Layer 5 of a small transformer language model trained on English Wikipedia (10 layers, counted from 0, width 96).
Take only the direct path to the model's output, skipping the later layers: a vector added to the residual stream pushes a token's score in proportion to its dot product with that token's output vector.

Output vectors of the tokens that the questions are about. A number n stands for (n - 500) times 0.0026.
"ately": 223,266,372,426,638,631,833,489,216,511,506,326,320,675,444,385,706,651,608,484,453,545,545,237,619,485,581,222,632,553,437,487,191,520,453,610,288,616,835,289,458,450,675,667,416,461,447,523,357,678,506,584,495,479,595,758,531,660,476,404,832,477,748,574,679,272,653,489,529,656,297,364,373,333,743,490,511,417,234,637,660,326,526,525,355,356,972,124,311,697,739,428,417,349,455,528
" Length": 348,166,682,325,383,158,677,348,158,618,627,482,607,175,638,668,210,380,581,285,660,767,629,433,398,663,785,603,673,674,542,317,475,483,460,485,274,401,298,301,460,488,516,924,534,316,591,638,468,576,664,757,466,210,556,322,582,505,619,325,455,414,425,363,568,599,596,524,552,559,457,292,558,551,446,721,492,827,202,696,743,465,566,285,535,562,588,437,297,688,532,487,515,525,563,565
"med": 500,552,500,358,556,396,511,511,548,583,436,676,347,478,575,785,605,321,593,330,400,477,293,615,402,402,732,363,195,443,443,585,796,526,598,562,470,591,695,425,361,463,759,594,372,552,421,528,807,237,792,441,688,185,557,736,496,567,439,620,505,245,685,277,317,403,255,263,560,487,415,292,500,721,643,685,728,702,352,505,666,199,513,716,344,557,601,250,500,478,627,557,306,360,423,571
"im": 509,445,451,611,497,599,467,581,285,528,332,714,727,380,579,657,605,746,683,492,414,327,381,313,597,495,598,684,393,537,572,581,520,297,713,269,360,455,345,663,443,501,549,512,484,648,524,502,593,573,589,695,605,521,570,454,544,629,575,490,406,379,562,306,294,581,613,167,442,311,448,619,566,389,553,469,411,551,194,584,369,498,502,490,545,512,395,381,660,360,468,533,373,772,386,512
"es": 710,545,561,345,321,344,611,731,559,473,411,544,325,743,729,363,536,460,352,675,379,417,306,568,624,663,364,661,679,142,526,631,889,342,378,315,716,362,577,524,534,561,661,242,392,585,490,445,322,463,511,602,723,437,555,605,489,318,489,451,464,429,777,632,453,417,422,480,834,371,382,688,446,555,507,533,359,359,231,443,536,557,499,356,490,551,653,450,683,536,423,281,558,612,301,453
"lement": 560,481,433,462,311,284,382,567,527,626,619,557,334,528,336,307,493,560,493,330,461,241,414,355,388,518,582,502,800,467,445,580,333,316,638,736,519,379,178,355,617,417,421,535,552,511,574,494,606,459,696,444,591,492,625,647,571,705,673,295,556,253,398,506,205,616,792,425,820,346,283,400,578,717,444,537,452,575,791,506,729,302,499,660,794,548,548,165,531,581,472,476,341,744,751,339
" active": 305,582,510,223,360,337,665,582,396,605,379,651,529,565,370,382,465,423,716,488,778,498,588,419,744,266,688,525,520,503,415,301,436,353,642,386,543,514,498,394,597,479,353,499,482,390,391,639,618,674,510,412,735,555,583,553,413,541,416,442,399,464,419,510,406,306,409,311,681,656,329,234,445,579,445,632,472,548,486,521,604,558,525,655,539,681,494,510,233,678,614,470,604,487,705,565
"te": 391,217,427,418,480,591,483,536,416,627,661,505,454,451,632,693,468,476,670,348,647,824,246,101,584,255,608,462,547,658,393,638,589,765,517,607,608,460,528,397,528,292,661,505,477,528,233,482,461,393,502,483,843,544,388,506,647,634,502,261,294,675,510,332,710,455,570,431,699,464,402,469,717,532,639,392,261,296,457,252,589,680,469,345,468,493,551,384,590,497,516,655,477,375,416,687
"ament": 404,353,387,429,473,387,846,506,461,686,441,708,763,823,494,545,474,552,536,248,495,369,361,725,368,690,709,49,635,415,472,379,441,332,591,553,445,636,661,218,256,523,831,770,601,377,537,340,345,730,362,786,672,364,893,538,345,494,473,463,615,694,646,136,149,399,381,180,759,409,265,131,475,532,583,463,586,643,511,453,558,452,500,375,545,770,543,235,451,572,374,717,404,541,741,453
" August": 394,422,370,558,453,495,540,415,472,402,413,460,495,353,320,661,675,700,393,300,502,553,521,401,392,468,612,502,517,398,577,413,508,394,452,606,514,526,578,430,482,589,722,437,508,668,489,470,464,403,542,407,455,498,707,585,587,426,666,540,627,321,454,486,693,359,432,592,682,582,585,418,436,525,491,319,576,411,592,614,533,581,529,383,714,499,419,562,389,486,456,351,588,257,696,563
" began": 524,409,351,461,741,338,567,591,295,472,473,469,377,608,338,616,495,376,580,410,323,484,502,438,370,550,505,382,509,425,446,438,660,577,629,689,272,605,582,405,626,455,539,516,591,369,481,590,311,494,386,381,431,463,552,718,426,375,447,587,257,232,569,541,398,491,573,513,753,611,547,429,402,516,490,549,442,624,729,566,612,432,528,553,615,542,713,521,424,707,686,276,645,499,439,554
"oms": 639,609,572,776,531,347,786,713,420,715,508,576,477,703,323,416,407,383,454,438,397,535,755,405,558,731,514,568,604,422,464,383,358,381,659,344,589,323,490,285,344,536,650,524,330,490,702,621,433,341,725,618,646,173,849,280,527,251,407,419,540,513,799,598,339,484,750,492,462,249,263,415,724,540,347,313,459,590,341,580,553,309,511,576,408,487,712,250,355,499,509,419,335,622,719,512
"urs": 473,668,676,282,633,518,451,724,696,637,441,372,545,527,422,241,478,407,390,664,352,517,631,451,445,580,252,502,492,610,644,580,477,471,565,445,550,274,294,534,413,307,544,375,511,368,489,713,669,611,799,403,359,507,570,696,623,222,530,391,386,473,497,370,560,467,650,321,430,447,450,425,549,409,528,568,467,224,510,596,573,496,465,436,624,489,719,195,476,711,559,395,463,675,813,571
" were": 416,659,428,548,810,551,478,628,421,373,396,522,453,333,287,512,586,523,661,456,366,511,731,434,542,521,448,480,483,577,414,478,683,627,595,574,272,616,583,484,598,538,471,613,592,277,415,530,353,344,406,562,626,341,632,591,291,326,192,592,419,279,511,531,218,507,493,625,701,400,632,529,347,421,471,704,525,546,575,580,480,416,505,606,485,493,511,527,483,726,856,261,648,545,282,413

Each question shows what one neuron of this layer's MLP adds at an activation of 1. A number n stands for (n - 500) times 0.00099.

n10: 457,387,714,510,425,372,325,420,732,536,401,487,416,620,561,558,436,490,326,295,569,574,390,497,642,540,589,503,587,444,427,370,500,763,699,540,433,507,591,390,399,533,380,497,611,489,257,473,371,425,399,318,348,526,556,704,475,595,380,513,441,662,433,602,641,347,398,500,455,667,540,595,522,558,500,429,347,356,665,453,636,622,485,469,430,522,452,682,295,601,662,526,578,370,672,633
Which of these tokens does it push down most? "im"

n22: 392,616,583,471,553,360,434,383,374,468,525,480,470,593,345,540,444,521,337,479,334,498,569,469,502,465,563,558,708,474,418,434,558,375,543,675,513,510,479,720,498,451,469,420,398,416,527,483,521,486,543,511,399,384,591,591,507,495,419,539,455,487,451,550,649,498,463,454,527,427,556,697,544,521,538,466,557,638,519,397,469,585,497,442,507,487,483,528,521,597,507,647,520,480,478,486
Which of these tokens does it push up most? " began"

n122: 481,352,655,399,449,654,564,586,532,587,588,558,516,355,435,471,482,418,534,487,437,731,474,445,351,468,430,598,567,403,332,700,579,524,536,621,500,579,599,353,349,555,388,473,441,450,524,594,565,503,553,497,507,494,594,786,386,699,497,305,606,421,522,488,503,425,487,376,562,432,494,491,408,579,720,451,506,290,354,567,654,532,597,487,500,381,526,342,765,410,221,566,583,584,315,410
Which of these tokens does it push up most? "te"

n7: 361,487,435,491,374,512,308,577,358,443,403,494,648,573,649,594,479,564,512,531,513,525,310,590,540,506,451,589,534,443,551,597,552,422,260,483,424,411,263,412,447,536,430,653,564,586,458,553,745,605,494,387,445,515,627,568,506,464,386,370,446,471,315,690,551,607,529,405,297,600,614,655,510,489,529,715,303,352,366,472,429,491,503,631,377,503,634,526,497,646,598,600,503,614,451,554
Which three tokens does it push up most, strongest first? "im", "urs", " Length"

n318: 354,371,421,403,514,353,422,506,643,472,400,375,404,591,469,635,561,513,589,560,497,626,598,307,650,524,479,447,356,510,576,486,373,510,514,422,500,456,526,427,441,601,561,655,638,652,500,375,481,500,515,490,418,482,497,480,442,635,483,445,495,472,463,502,582,440,382,460,585,569,343,561,512,580,475,456,400,691,488,466,585,500,623,442,467,375,426,593,597,607,664,317,649,643,500,503
Which two tokens does it push up most, strongest first? "ately", " Length"

n265: 512,455,621,560,610,434,494,496,335,572,490,465,391,473,535,525,492,559,362,576,551,447,433,498,586,683,560,454,476,429,604,517,470,485,436,487,560,452,520,533,412,535,418,448,448,579,530,525,574,523,522,456,494,451,587,580,540,613,532,435,528,456,532,662,521,519,506,436,465,466,456,477,496,539,521,291,451,480,468,394,414,443,518,542,525,566,427,359,494,488,504,500,558,453,566,598
Which of these tokens does it push up most? "oms"

n360: 383,422,470,342,654,428,613,664,602,537,586,564,546,437,684,600,593,600,332,368,405,317,484,394,580,444,493,395,637,429,531,413,698,598,475,416,440,587,507,688,557,304,460,570,464,586,430,561,464,412,458,365,470,561,474,652,441,570,437,593,464,194,210,523,399,643,493,357,688,713,636,653,403,679,432,398,447,270,745,664,392,486,571,394,257,520,399,483,452,549,568,524,611,430,647,510
Which of these tokens does it push up most? " began"

n58: 522,577,485,354,687,431,461,417,467,480,675,480,475,509,364,371,599,583,549,597,443,548,533,516,365,559,500,396,545,368,629,449,502,349,607,569,403,418,600,440,530,369,457,563,390,470,543,488,553,463,600,462,464,584,428,466,498,553,493,455,433,397,518,525,495,509,622,419,568,536,552,509,495,434,572,406,495,529,477,407,458,477,449,670,535,617,514,522,561,614,453,531,532,490,584,489
Which of these tokens does it push up most? "lement"

n226: 494,343,548,495,618,508,562,626,494,593,492,589,306,513,524,340,567,577,572,446,411,645,583,480,450,522,439,556,469,398,482,588,567,513,736,463,446,448,344,328,423,520,476,401,433,459,512,500,466,582,588,389,408,514,589,368,434,503,604,489,664,708,514,461,327,560,541,436,552,508,405,548,516,459,538,481,346,517,613,760,608,443,659,576,492,567,453,442,478,395,451,475,419,239,506,661
Which of these tokens does it push down most? " were"

n11: 515,513,481,550,476,519,560,428,431,577,600,614,475,456,386,605,582,434,423,601,357,381,380,547,615,517,451,576,426,575,338,500,493,470,606,454,545,543,647,303,398,449,442,533,513,555,513,382,402,488,552,495,377,548,365,470,597,367,510,364,489,498,500,516,619,372,484,583,515,511,714,512,585,617,525,517,452,505,616,470,402,693,363,600,556,481,587,601,595,542,373,403,502,461,497,471
Which of these tokens does it push up most? " August"

n196: 477,541,446,483,554,643,440,497,530,408,477,543,360,629,513,527,370,415,555,533,558,327,514,419,329,476,421,612,271,489,480,603,488,583,561,539,622,212,523,386,641,457,584,494,515,550,638,588,485,451,418,427,381,514,450,667,584,519,509,415,456,379,521,511,531,636,322,606,543,393,364,548,411,668,625,460,772,526,612,518,725,530,503,534,556,497,488,252,503,521,448,590,351,347,481,650
Which of these tokens does it push down most? " Length"

n39: 500,417,638,557,355,653,571,526,345,519,595,578,486,476,633,632,436,672,586,347,632,563,433,455,483,483,430,534,446,445,522,561,425,590,569,445,478,599,470,345,452,368,564,613,357,339,348,566,546,497,415,516,572,492,423,500,450,560,476,628,620,613,446,529,468,319,375,377,477,636,489,422,472,670,590,393,437,392,707,458,590,520,484,614,484,616,447,582,634,469,320,591,584,393,313,396
Which of these tokens does it push down most? "urs"

n301: 422,503,613,479,332,511,555,394,448,615,573,461,481,484,468,271,484,351,433,458,467,542,447,373,538,673,429,656,506,500,527,464,617,844,503,637,445,537,484,563,531,445,531,544,429,561,570,382,570,607,616,448,613,473,387,421,637,602,491,465,436,490,569,470,486,584,367,418,429,404,396,617,451,553,531,426,383,484,339,445,503,542,484,529,377,713,455,454,481,472,557,484,464,697,587,551
Which of these tokens does it push down most? " August"

n351: 364,411,559,503,406,558,614,550,427,580,550,405,345,420,609,489,530,369,655,353,405,409,466,423,562,576,536,337,681,712,435,372,391,550,622,666,465,517,456,689,417,482,318,524,477,314,482,563,627,640,531,511,524,607,390,333,598,452,384,472,448,519,653,635,549,477,592,444,605,583,534,503,537,552,596,601,517,436,487,632,447,595,609,424,538,403,445,391,561,491,506,494,368,443,384,448
Which three tokens does it push up most, strongest first? "ately", " Length", "te"

n283: 587,502,443,509,505,568,438,552,356,471,414,511,388,559,581,398,507,538,404,505,512,488,469,634,536,555,573,646,486,502,460,470,498,417,470,612,472,528,487,580,572,432,448,539,415,439,572,421,581,498,617,496,384,516,413,411,418,423,553,550,396,639,443,403,380,617,551,482,649,688,409,450,530,577,415,398,472,509,508,397,656,463,552,493,389,590,642,547,554,493,535,509,489,563,490,367
Which three tokens does it push up most, strongest first? "lement", "es", " began"

n254: 547,516,411,595,365,541,449,668,365,439,562,448,500,497,490,534,454,547,777,307,467,542,563,524,527,572,497,410,584,517,668,792,729,472,512,601,368,351,462,500,309,665,469,546,590,440,525,552,479,512,527,345,354,459,411,475,576,674,468,426,522,397,473,547,506,629,674,506,534,253,401,509,686,442,420,468,518,465,421,659,391,460,463,422,697,460,357,271,521,524,565,497,500,465,497,532
Which three tokens does it push up most, strongest first? "lement", "im", " Length"

n92: 434,433,617,520,461,498,581,388,490,477,433,528,570,594,595,422,554,510,477,403,488,361,405,477,664,377,502,546,621,547,402,379,510,526,457,449,482,576,558,386,483,477,622,486,428,469,529,608,409,535,570,629,489,549,534,381,617,496,516,525,506,440,477,373,554,459,554,492,616,435,494,528,528,535,522,506,364,517,488,432,512,427,483,522,530,571,590,564,515,427,507,485,372,596,487,609
Which of these tokens does it push down most? " were"

n229: 332,534,362,510,506,433,495,593,451,453,468,479,345,482,611,442,585,577,585,639,473,396,395,475,406,489,387,654,593,520,583,415,589,419,533,524,464,584,394,518,442,399,364,671,365,415,638,641,434,587,488,503,457,590,471,585,597,437,474,481,372,583,533,447,617,270,477,343,637,505,424,618,350,483,564,537,536,356,593,565,551,569,469,650,366,703,441,589,626,484,480,489,503,483,526,495
Which of these tokens does it push down most? "oms"

n285: 451,527,395,553,478,683,500,395,454,473,362,474,585,328,579,582,607,685,444,500,435,555,492,454,511,587,445,532,401,551,495,342,405,371,390,470,408,545,464,503,465,527,467,546,637,677,442,463,500,456,420,515,418,431,519,538,472,389,594,498,422,507,470,489,604,516,505,627,611,500,539,539,485,546,547,569,551,585,503,521,543,521,580,281,450,515,396,619,566,495,481,469,506,502,596,418
Which of these tokens does it push up most? " August"

n164: 531,548,582,571,509,584,256,385,672,506,542,686,548,465,412,419,592,466,413,535,472,268,524,423,452,381,446,446,514,505,615,463,387,452,459,491,647,459,414,447,583,541,505,557,488,583,566,317,370,550,404,420,368,445,458,340,372,527,590,660,437,413,386,579,523,454,407,690,521,547,400,551,516,383,433,428,671,648,742,398,484,575,555,613,440,533,559,614,455,626,456,595,593,605,386,558
Which of these tokens does it push up most? "lement"

n37: 520,482,603,500,547,603,617,415,441,398,437,709,456,406,366,527,544,440,531,423,408,570,390,515,457,552,561,390,445,403,554,616,708,634,467,703,408,509,409,449,553,511,219,403,533,458,555,622,337,523,599,503,448,401,522,470,544,392,531,592,416,483,494,350,401,726,445,543,596,452,500,370,497,582,794,590,527,366,627,607,663,506,493,418,414,503,443,401,569,541,413,566,446,380,571,427
Which of these tokens does it push up most? "med"